Layer 14 of a small transformer language model trained on English Wikipedia (22 layers, counted from 0, width 64). Numbers have three digits each and are written without spaces.
A neuron's activation on a vector x is SiLU(gate . x) times (in . x), where the dot is the dot product.

Input weights of the MLP neurons that the questions are about. A number n stands for (n - 500) times 0.0038.
n18 gate: 639428398573354454495601475372357510480290724585587666556579487365522582428589524422513478673669322658469547501438579514554366289545535377699474507443486595377535452531466407729369554501493405
n22 gate: 513374544583490398644543356516757400443442484313727519595654630552666614265510439693450382452488505576397483695554540380321367720468505586518524569429595449451773532402502441584458734615522645
n23 gate: 262545428602486477593425244450550470575483323421574502448590420493637389561439667514317761706615463258415667557360583526507676432446584506825598444399606579762515463440482559618550482628415627
n24 gate: 631592378614605573625346415385378404646343650709473204568526445604492401595349693669482390227565554512570314477467542821542313480359732444483517587443549661559505403434558581501474711611497554
n27 gate: 422770691601556441590518578435361495509587593634530501428511385350435447501576385371516389533553521552715421612552543467364466331479322460468551453541533334336491505432663429477484411398373446
n28 gate: 341467373441672451313550315409583438397603519201494530580278566650717460389534432419506565462508421506478445439513491407602585555282657632555463577507406513321376674566646441668301530778419360
n32 gate: 522378467505513454527545696444371604498546565350403204380538430397399416129856476623500362448421396427568556502494591461459570485491591676512448560432598620570493402580619613346629888437442496
n53 gate: 463492522680492666711573434351722455563412548555514475613289361617543716598429433595366438530411432562539568420637500448516437482581599479396557424564426615540600419577312365464521428315569652
n60 gate: 430393464581526576457286526336533637246582521556657329635394375416501702540545619532612451721497635333681538573408568374371530381535447636536395226437326788431439510539504508483389311501590555
n65 gate: 521452397753580598447366516458400537352461417499481455439538280397551516505587520499479423409683478610510485692437721434535501626494410518468664371520277712403627622320549372383369662613284399
n67 gate: 306535446421649471346352523312438476697488525519568442689602595263352524580564572479225572562314603517692304632594508524491552468325519351513257494725634440700473675488663588511643494570518502
n73 gate: 333529661408528595593494399355733434483533497421426420351406480330379683525443549744480438428357552525646413535611384549440349514397622283481447490436381275666403325491648764535234501671522477
n77 gate: 320410488416556505749462644480543385390510639542641544560766348592439407337586537680445700419585401469414381302567468415628453444608408345608549771541417435490640302544477526545380526418641601
n81 gate: 497367442522561617280542557616497631414365500552513190692459614510321671529496612507431510579184503273487435445564298170577578443541558370381615508552574678501527394617545507531838487409598337
n90 gate: 354399332348510373389600407474442549460576648597646410504523495532483533581415489562387596541595401417499410437377395294349389451632544613554472532473346532381551362442608186413413447432550561
n101 gate: 479422302221543557405399453272548731335552530547458383626507556543606512561498642434267453582424639424430601602308555432480441351591491424729691651217604564498434548686491542516541444403677656
n108 gate: 442648620372484582475565425468447489417273617462422645596506518396465473399457401453478668695653552567457635637280334452578320530584559399463482310417446582503642487501521555627482400369438457
n112 gate: 402677671406447471514466431300719361456369661425568335482587446329467371436564524636401710529364573402298733422422483499407729703503694483577637644420524598500545459511565490442647498535324458
n113 gate: 395377534580681664624512486529471448533475514552529386390659599517557578537467439477337602294675427655402403223622460285463502395662639417409561498579456412327401555385701488567456564433363555
n121 gate: 523323596476470304511529562472607378522617396631718450445432423350481465486408438472566487530527385461469614353630388396776607473481379513537765495422440571223498393404234492459744377650473470
n122 gate: 460592452503623248358318566579293487332506418502517533468722389330438503467520517505535466560643409497559500637383614381421383476348353331564470374460621382624504371546530654398525400381446435
n129 gate: 589630548508517543636255446482461596485717425524497559401446490549491684382430502491527414367514492586599344580457455552400552376516515282574470421542680474311555585460474527465475492428585583
n139 gate: 592610502352620435404472396507450461449690569609520610604413435598360571530397591501450565611489521440369454444546491449586682383589532404416423421491584684561547460435688268588563430450534574
n148 gate: 552772492537434429540473452538374457581685511340555418521474521446477555453484507491682512472375473368521446494382581638300575603449675444834597503627622582479624275404525463800294396581593502
n158 gate: 378555539550464309606513531475613556392454494476608368391561728233583382614459503420481584614460359471486592465458338271528540173428665668551638717495289600596439330322596443467458412636467534
n159 gate: 281495488336448414534445511429549384520525518412615499398614346344640502464710487373353434689693617557556395563538446523606378291465156694486578374447363355443617306378594658417333377379321497
n162 gate: 555435466158507292648492375445294429329537462368611359577536284527704382422517675340496521617372306489465219491482289688636639427304340618564696433528556589470512455427490278613446271674554429
n164 gate: 336537367501678641400143448404351556369575413329635580354393619518598448552528325516588387543415756498450670279401528483606406389604515493463623481382664608542197569498558510532346629522506503
n172 gate: 403521675493372537581410441567650497529480554516693352444503526679523556325396308560261761648278656594426605472466416563414420472496389645564408338508521543416582498538426320657494421566639482
n173 gate: 252521631531711606638457643410502532598645546361676619623210617447510403512472337410583487665321575533686539510542723384417440541504356527445587377652608609359513333525769541362381439497574329
n183 gate: 386487477372428536449548431273550552433406402605509363566418405462330516651510539348375386529536630606516472409519472546402526447400582471492464503418247598592502469440488499482654440584417663
n190 gate: 384553651385644663406393390399763541435430734476654582315459488619541488409537477629305736571547422419653648621412452502619556493337435418361559479438399477542504499392228454494417337454292458
n18 in: 632615392694569576458611396568518670407582437485499531400486416508530417305394678555438703476402514557550642310246321590505627441542394411323464559399514500511473452558396480745290569533321536
n22 in: 608597312381617285563393421626467338365647412512619510258634389434379402590504461428684557591641535583419553293379309571598517503643362373454514507679422552455485360462378447376616540403504575
n23 in: 455287574532423593691639589666479664721540472388564495421499442728687337509384474378473431531384655783403395550415766616477296605636336528556651425458640335295461374394553577606369351356592427
n24 in: 411346146648476706395336579577486342761349315362691487546603591602483608357470646280433664436378534624411491367676445436593552556437497546586584471414401372647566400491328684308809553490486635
n27 in: 475564488701462466571477574502523571379425638472589440553484330471295393457792483440459761336477588464475624477430518385417470451624381519638578623606592463484444503582556485468468238694595354
n28 in: 401619555390717395621465620281446542416590365458511620503567467502483408684443428414614524643626595592636183419549516419341496539620518398466487602571494294182423587544718270405255673535241610
n32 in: 494354660569681441642508500426402499532663352530670504450486495389467502379530454673621459458546301376848643665388567584333415433390520795597414641327389601566536532685566882482215699423564353
n53 in: 288635466461489593559344486533414343679488421453583498550030560521459644578616504397505482643499396603372701450641523573525366504387580498421468457431514515431489317483529395473503656182377498
n60 in: 359611352573425482555383387274572513429642436495464361673334465690462564580407737629546541568660679510472794573360571560454578327723518555485610611426519452498454277705565638654532330461440409
n65 in: 442654570683479438373553619672442643411374627377410546463680431502447407418412500481362420556746571403472487720522493523561645572574374368477681398565477557669503473493508391392566581233501481
n67 in: 608172521519188576759606282629576421411500339517687458566592606548582511541423407535502391472407347635405473557619591475490754676593686629501448527409740296391321357404383505286411584655409622
n73 in: 520537479615604557526411425626322756393434582624420260617493662498537507785590646591448444265487497325314573484583435636376286380387384428333547498400578660822505392405416794386629445294715525
n77 in: 479654578485561517437588488541379627638804632738492386453617498463605730566404279635188433502524424430414495328376587630689443449551526411354391514542399761490485442446427425480635581635300512
n81 in: 613635438722539359429449251425571487526569391466687461638574530448553505747358644482493791523647420367517494387505535209518728347559438550426300512302310412319408278495582598424400507562538660
n90 in: 420575431311687439372634452366581359562541481690399444485663438721316335730555485326371373549391429395260538395426478454541543591574646509671434517338564509525488623566603527529412467364615558
n101 in: 607499820554524708429470532339483485336528532354375590683791498363567469601419624705395614527565733316313530609401657445584713574399469355478461453343584517388488613590594715552212453737654618
n108 in: 359450503524423437343539558509507569411419474488452505512408456511543462351458550534749615440450586661546648587265486350387542757616708297377389426700608536441450479359575232497364557574468426
n112 in: 366478576519587689654496645441529401256500567481619157291432132463562358604658475415567596434448533317482486401393226432483761685636501658558516595307723494422596576539586505257469369545487537
n113 in: 528899498566387468579543428555470484660440457617291496593589645445634234581619417613487475494577487383508355571705480520675384485486478471641446403557445606574465434575252504505720576515311591
n121 in: 546396415459334572570384517101541644475398568555712249620738512532632687526688449552619583520377410477533462362510557667379719523372496352400682809455577434433249486479336386588409322462502637
n122 in: 575439526546666548549290518329404437567626544492492453499546571357619543534325453372566578702540532550425614653275604583438501234530508407546494485311559409583382683631450433468422652645368559
n129 in: 456478369562351540441600447447425442693426242582506395554439509460476417632252458568558514470575435356534713512564422428254382536499501491424583277520375502487434369803751461471364484408615531
n139 in: 441470667524458480527563563521347515514487534538233357507463448552329654712612536469353517334279601468486518339552661371435601489632492472418619420446270484341526528552669578531567408642459615
n148 in: 645454471482539394331587411727274377572631389637527418472486464420723520421444614537537619601420241460559497580448324496476367635569594556562368539567469465500636250396345617774363343421542494
n158 in: 445375526570432499688369346270735588552512544452484372476635716414440576601496777523676715540308553711511631388287251336559743586490414569394607638577698445706561262537567582472559474292493513
n159 in: 397331510437456440702533544673584348625588591635654608539369547350637284564510376160277383629597490532582386519566495605536481426230331496580502599203316591471609615523805547443399577457372679
n162 in: 713537608415583707564378476160701512431375417496350520440572449376449557447470615587550589512226677274616669613555561467169633694653427584512447520674526569609481725616464626582505553496406489
n164 in: 735377573479510425585518330479545434397458654303286632522539477299509448326471564597537344526601620601237713372481389938460512392448472482497426553366470620500561315300588516516515534468456769
n172 in: 510382386532573256721660467477414540740541596825433452574545601394561420708683620586564714421599558573458561500565589683816426577555608714529403425593697204474644338364600457642354542690410399
n173 in: 460647353441597472700546636652463563488490397484448622447490403387355572596489610555447564334532445327769374589371341401510659632404671463707611399326550488661488552436309739634557799275283291
n183 in: 390458433418554643394595370590609505548502528537359292368421455474506617475426346519461469570704673539541377365489387365420329313395465453618391611427554471486693670417520554239638540466413631
n190 in: 453743441470686426623436419534509324517429457406573210278762496518323559518438525467622522629710430465415474653407668496456385518542638554545462658702452300930614520725494615430518664408385513

Each question shows a token from some text and the vector x that enters the MLP there. A number n stands for (n - 500) times 0.0089.

"h": 502458470492460525387542485535195529517643450490428663474541423470569391654648465436614534307499438424436465508506623665463515427403507437440387430458633552510406447530510486475430549643656656
Which neuron lights up most? n164

"C": 425586494397544480404561269513515544625454519519425702554395565670562516539522327417534531522400502426526505631432599567364471347446473598551478526416383344633500402598289614576623482381420634
Which neuron lights up most? n190

"ial": 508374412517383513453605649468346542577457404557442673432425462592473328507685471527580551390279605497516634497511384509517711380429599600508380548649429551653414467554406387423586371595458596
Which neuron fires most, and how strongly? n158, at about 2.8

"5": 654527477520440441538650388623532404622597401647488794548621437473576594473555482539510444524406617538501461490486499560526403411310428511547423490465399563582464510598489473383585527526604443
Which neuron lights up most? n159

" p": 527506470507414555431576307433487566428630591562604738585485521731450536506591566610562571502608577587443565668479509621319488488553429537626432491640400396623478461418352578426556458455534489
Which two neurons fire most, strongest first? n60, n190

" a": 500534463497349517527513458468323413547270532453521674714538515614356617491513428406567409478346693562335514418467550602340569452413553377467523492497511567524396481472472523371430680369496652
The three highest activations, in order: n164, n24, n53

" against": 549566582480352520575593424474409532613368610688392701516335421481561339459586498533581481511392567433569547442450472657495553364424424474570560488597555423492646467445198511505415452434437711
Which neuron fires most, and how strongly? n18, at about 14

" and": 620579501435366613437682397485326493589405538670500740557515489599583607467562479500517498374450639385476444387444401498465548432523452539441553619573583511420616536536613576368375384454417471
Which neuron lights up most? n139

" |": 647579443446300523547389329511389606438437358549517678452553484413487625575478456424670543516456744475552516444524427638400425395458597452380436578496428359481438558513341503351515492307383402
Which neuron lights up most? n164

"B": 468592425408500474384479360550495492469564495549460778422455425556516605405462417429497351483413641351554578719447528527425488525486449452575484566531623310506496582528380584481608448472431543
Which two neurons fire most, strongest first? n122, n190

"o": 552545515655373356523581535680345489571506600523551662358475508625454523558492320416383718544386719566376626524465580473490619553508518498577453458534712243547437495419433506410462482497576436
The three highest activations, in order: n172, n23, n27

" G": 473556480482455507309670258601371585252493619588558671492518478815568470555566569519512431435518550335404348497436520526361504564458553524501395529480675462433542504384514405411592539558532604
Which neuron fires most, and how strongly? n90, at about 25

" she": 489704567466439569288769643523349376554410586606580594754630578498561483505562501484545373580447687428406438601500627431452672507595570476496431571521620364362555517589440607370493409483447381
The three highest activations, in order: n67, n27, n108

" has": 476615600323419597555610570773309367541474572523530555566649460638451565546448426525656570525334580540334455456470523558310624551622472566522676506500559570366657523555336524348594394516366500
Which neuron lights up most? n112

" he": 478732540380452643430824626531356454593407659661458584612652581539538533524557556503594371483453713524434444593450627427356585444597520538467480535556561387370543382600440567353526446441390429
Which neuron lights up most? n108

" L": 532522481415467544448695331556482390523529629550439736453582543630579689593344438493535468452490575406440515631386523576491588447384447457541527562367535343409586414375487357449507325546534443
Which neuron lights up most? n90

",": 663613373509288539493682413499454343714399399583573720461561490596608504523365392528605398438451553536599357427403498590419613480545530675496507610630594497593557458531504635485436518481436463
Which two neurons fire most, strongest first? n148, n24

"t": 379553545498496604513585488461312498629333580578536704407536277580458601516625406410537532592447630524503672481461395508384596591575535461466544506484617613508558494579491521449617439299433335
The three highest activations, in order: n112, n108, n53

"ful": 738545574497249653451450552535430307529434413548370564407471367582498389540654433527524509435274579391403601575390525548487573232417541470461583516621528534454380466515214555375530501555420560
Which neuron fires most, and how strongly? n121, at about 7.4

" ": 590626488484382539461745392410499308599554404545558713498568454548499590575539407587704498589568562571484564585568493502417342419375415513523419565535598284498437516356574400355640428501459604
Which neuron fires most, and how strongly? n22, at about 6.2

"and": 416493472426523669292667566567318617430507466529624655349558405502555266612607485481605461464478615550372517524515330432391456360431492418376522613506401429566525458604480698460407435599526582
Which neuron lights up most? n73

"2": 602548537462434395575622330576588351562576413680567777498610453465594464572543353517523481524474595539460507562513430558503368505352531527509475577615538448520507544542471485373692524534594451
Which neuron fires most, and how strongly? n22, at about 16

" rest": 351381380525415610365736367526366550503518607471340564394461431533347570559576601440529622455388530449616501543476567517429430463388394618532562607679462508569504506750446736337699536671478471
The three highest activations, in order: n32, n183, n73

"ro": 558491409489507561401671490511393386732529639500166606578645520576370573498597357559463425394574354517363626527602599547507421445461697507348365449561481425348433455344539547473604467521610579
Which neuron lights up most? n113

" go": 453517461358326530340789482363459497430560608667589592431498443554396494607578490614442632605381607499433579488395667664453733555417522569528435523549469360563612418579251587453634433572580485
Which neuron fires most, and how strongly? n172, at about 13

"1": 633615521547436415540464285649562547440537447642395677532736407475539465565568444443520645426481634607513619560565491543453308465309421395398430518480550447601402546615434463354566436321585388
Which neuron fires most, and how strongly? n27, at about 6.3

".": 579645527336256575579638418459477430521485417467591693347512513503539576424343443631593461419441599510711422485409484571373530505499422557432405631600510364537596582647504564387393486574405378
Which neuron lights up most? n129

"b": 305588469338414604344495415516326531398585567543627560443436308568557526362543645359536485470596407530369742502757374476512483439582470602534358523484642453471395604505442476425483371510600494
Which neuron lights up most? n90

"ether": 678489522577352495498604459514323284612480422447562671525605378492489417556481471518702405406431558357365472329386399535440651367521374552469526521635487529378509516636430638514527520610520594
The three highest activations, in order: n162, n148, n121

"ob": 524562535599440379361640327486329524519694628677392617545570635533485430642574394549362495421508526387589623467579508358561616553520577371467299564710570460481602682456429518446519545512627480
Which neuron fires most, and how strongly? n139, at about 9.9

" con": 502504490370452695464640371524508431529421720571427624470470475633328613539679284556646671411529598588407512538477534560511602566431428522354463312682541569558556462419488390351601521553463611
Which neuron lights up most? n108

"as": 610442441502478473515710623768342441411599456446548716529545579638556555591484422526623633307613582468446609364403413405444437551497522524499399554533433425469690475524443555450462435474573619
Which neuron fires most, and how strongly? n22, at about 10

"e": 466575581584487655584766444480398290591494554606370671403526516544485606522576303382520506392468410508394453627489636465467588447508469519658273514477591351495433560451454482467456718509449426
Which neuron lights up most? n113

" des": 481492556538441653485682379551474443479577478531653645636438560549295645500357463595589593493716554456430474609397470639333647504579453468470456532729442493456522335503312565307432656426482535
Which neuron lights up most? n129

" one": 513602415410439550613634619488361456590538554496530679519464494454504502609522480516536483434194688464569495480506567716385560413385443330582545493604563407483421282724484596399598515475463475
Which neuron lights up most? n173

" \"": 777476403531487389485630396519436584515427525474578605521465417405525554417650496526692402486556583469472556458524386546289594368413455297443404593645736321611658652472463530454471451428399315
Which two neurons fire most, strongest first? n18, n27

" K": 501418424509490552412525499590434393366537590568491755411546476534583542490420611469507349496520563366546553628443626472312528576368629370556457560483671260483606554447524478433450478465519500
The three highest activations, in order: n122, n101, n148

"er": 398446390770400391508529579546393581694509486491484608561401399492527359585484326505502283503503422535371626670504559494440529372451475359621568458567445366617476560542401465292431594721525618
The three highest activations, in order: n65, n122, n23

" been": 554590465281349527442495472568373311677372527558481710502583367492504565579511471541635490559367583351446471477411417575349657497582538515481544551646555556419493403491436591295591509462416543
The three highest activations, in order: n112, n148, n162

" m": 548485438408576618450616475362427332587647603595651716597463537595488551609557513594582536555563592419405630590436530648483516526482672451589545608583567356626478436555402588349589530454411345
Which neuron lights up most? n190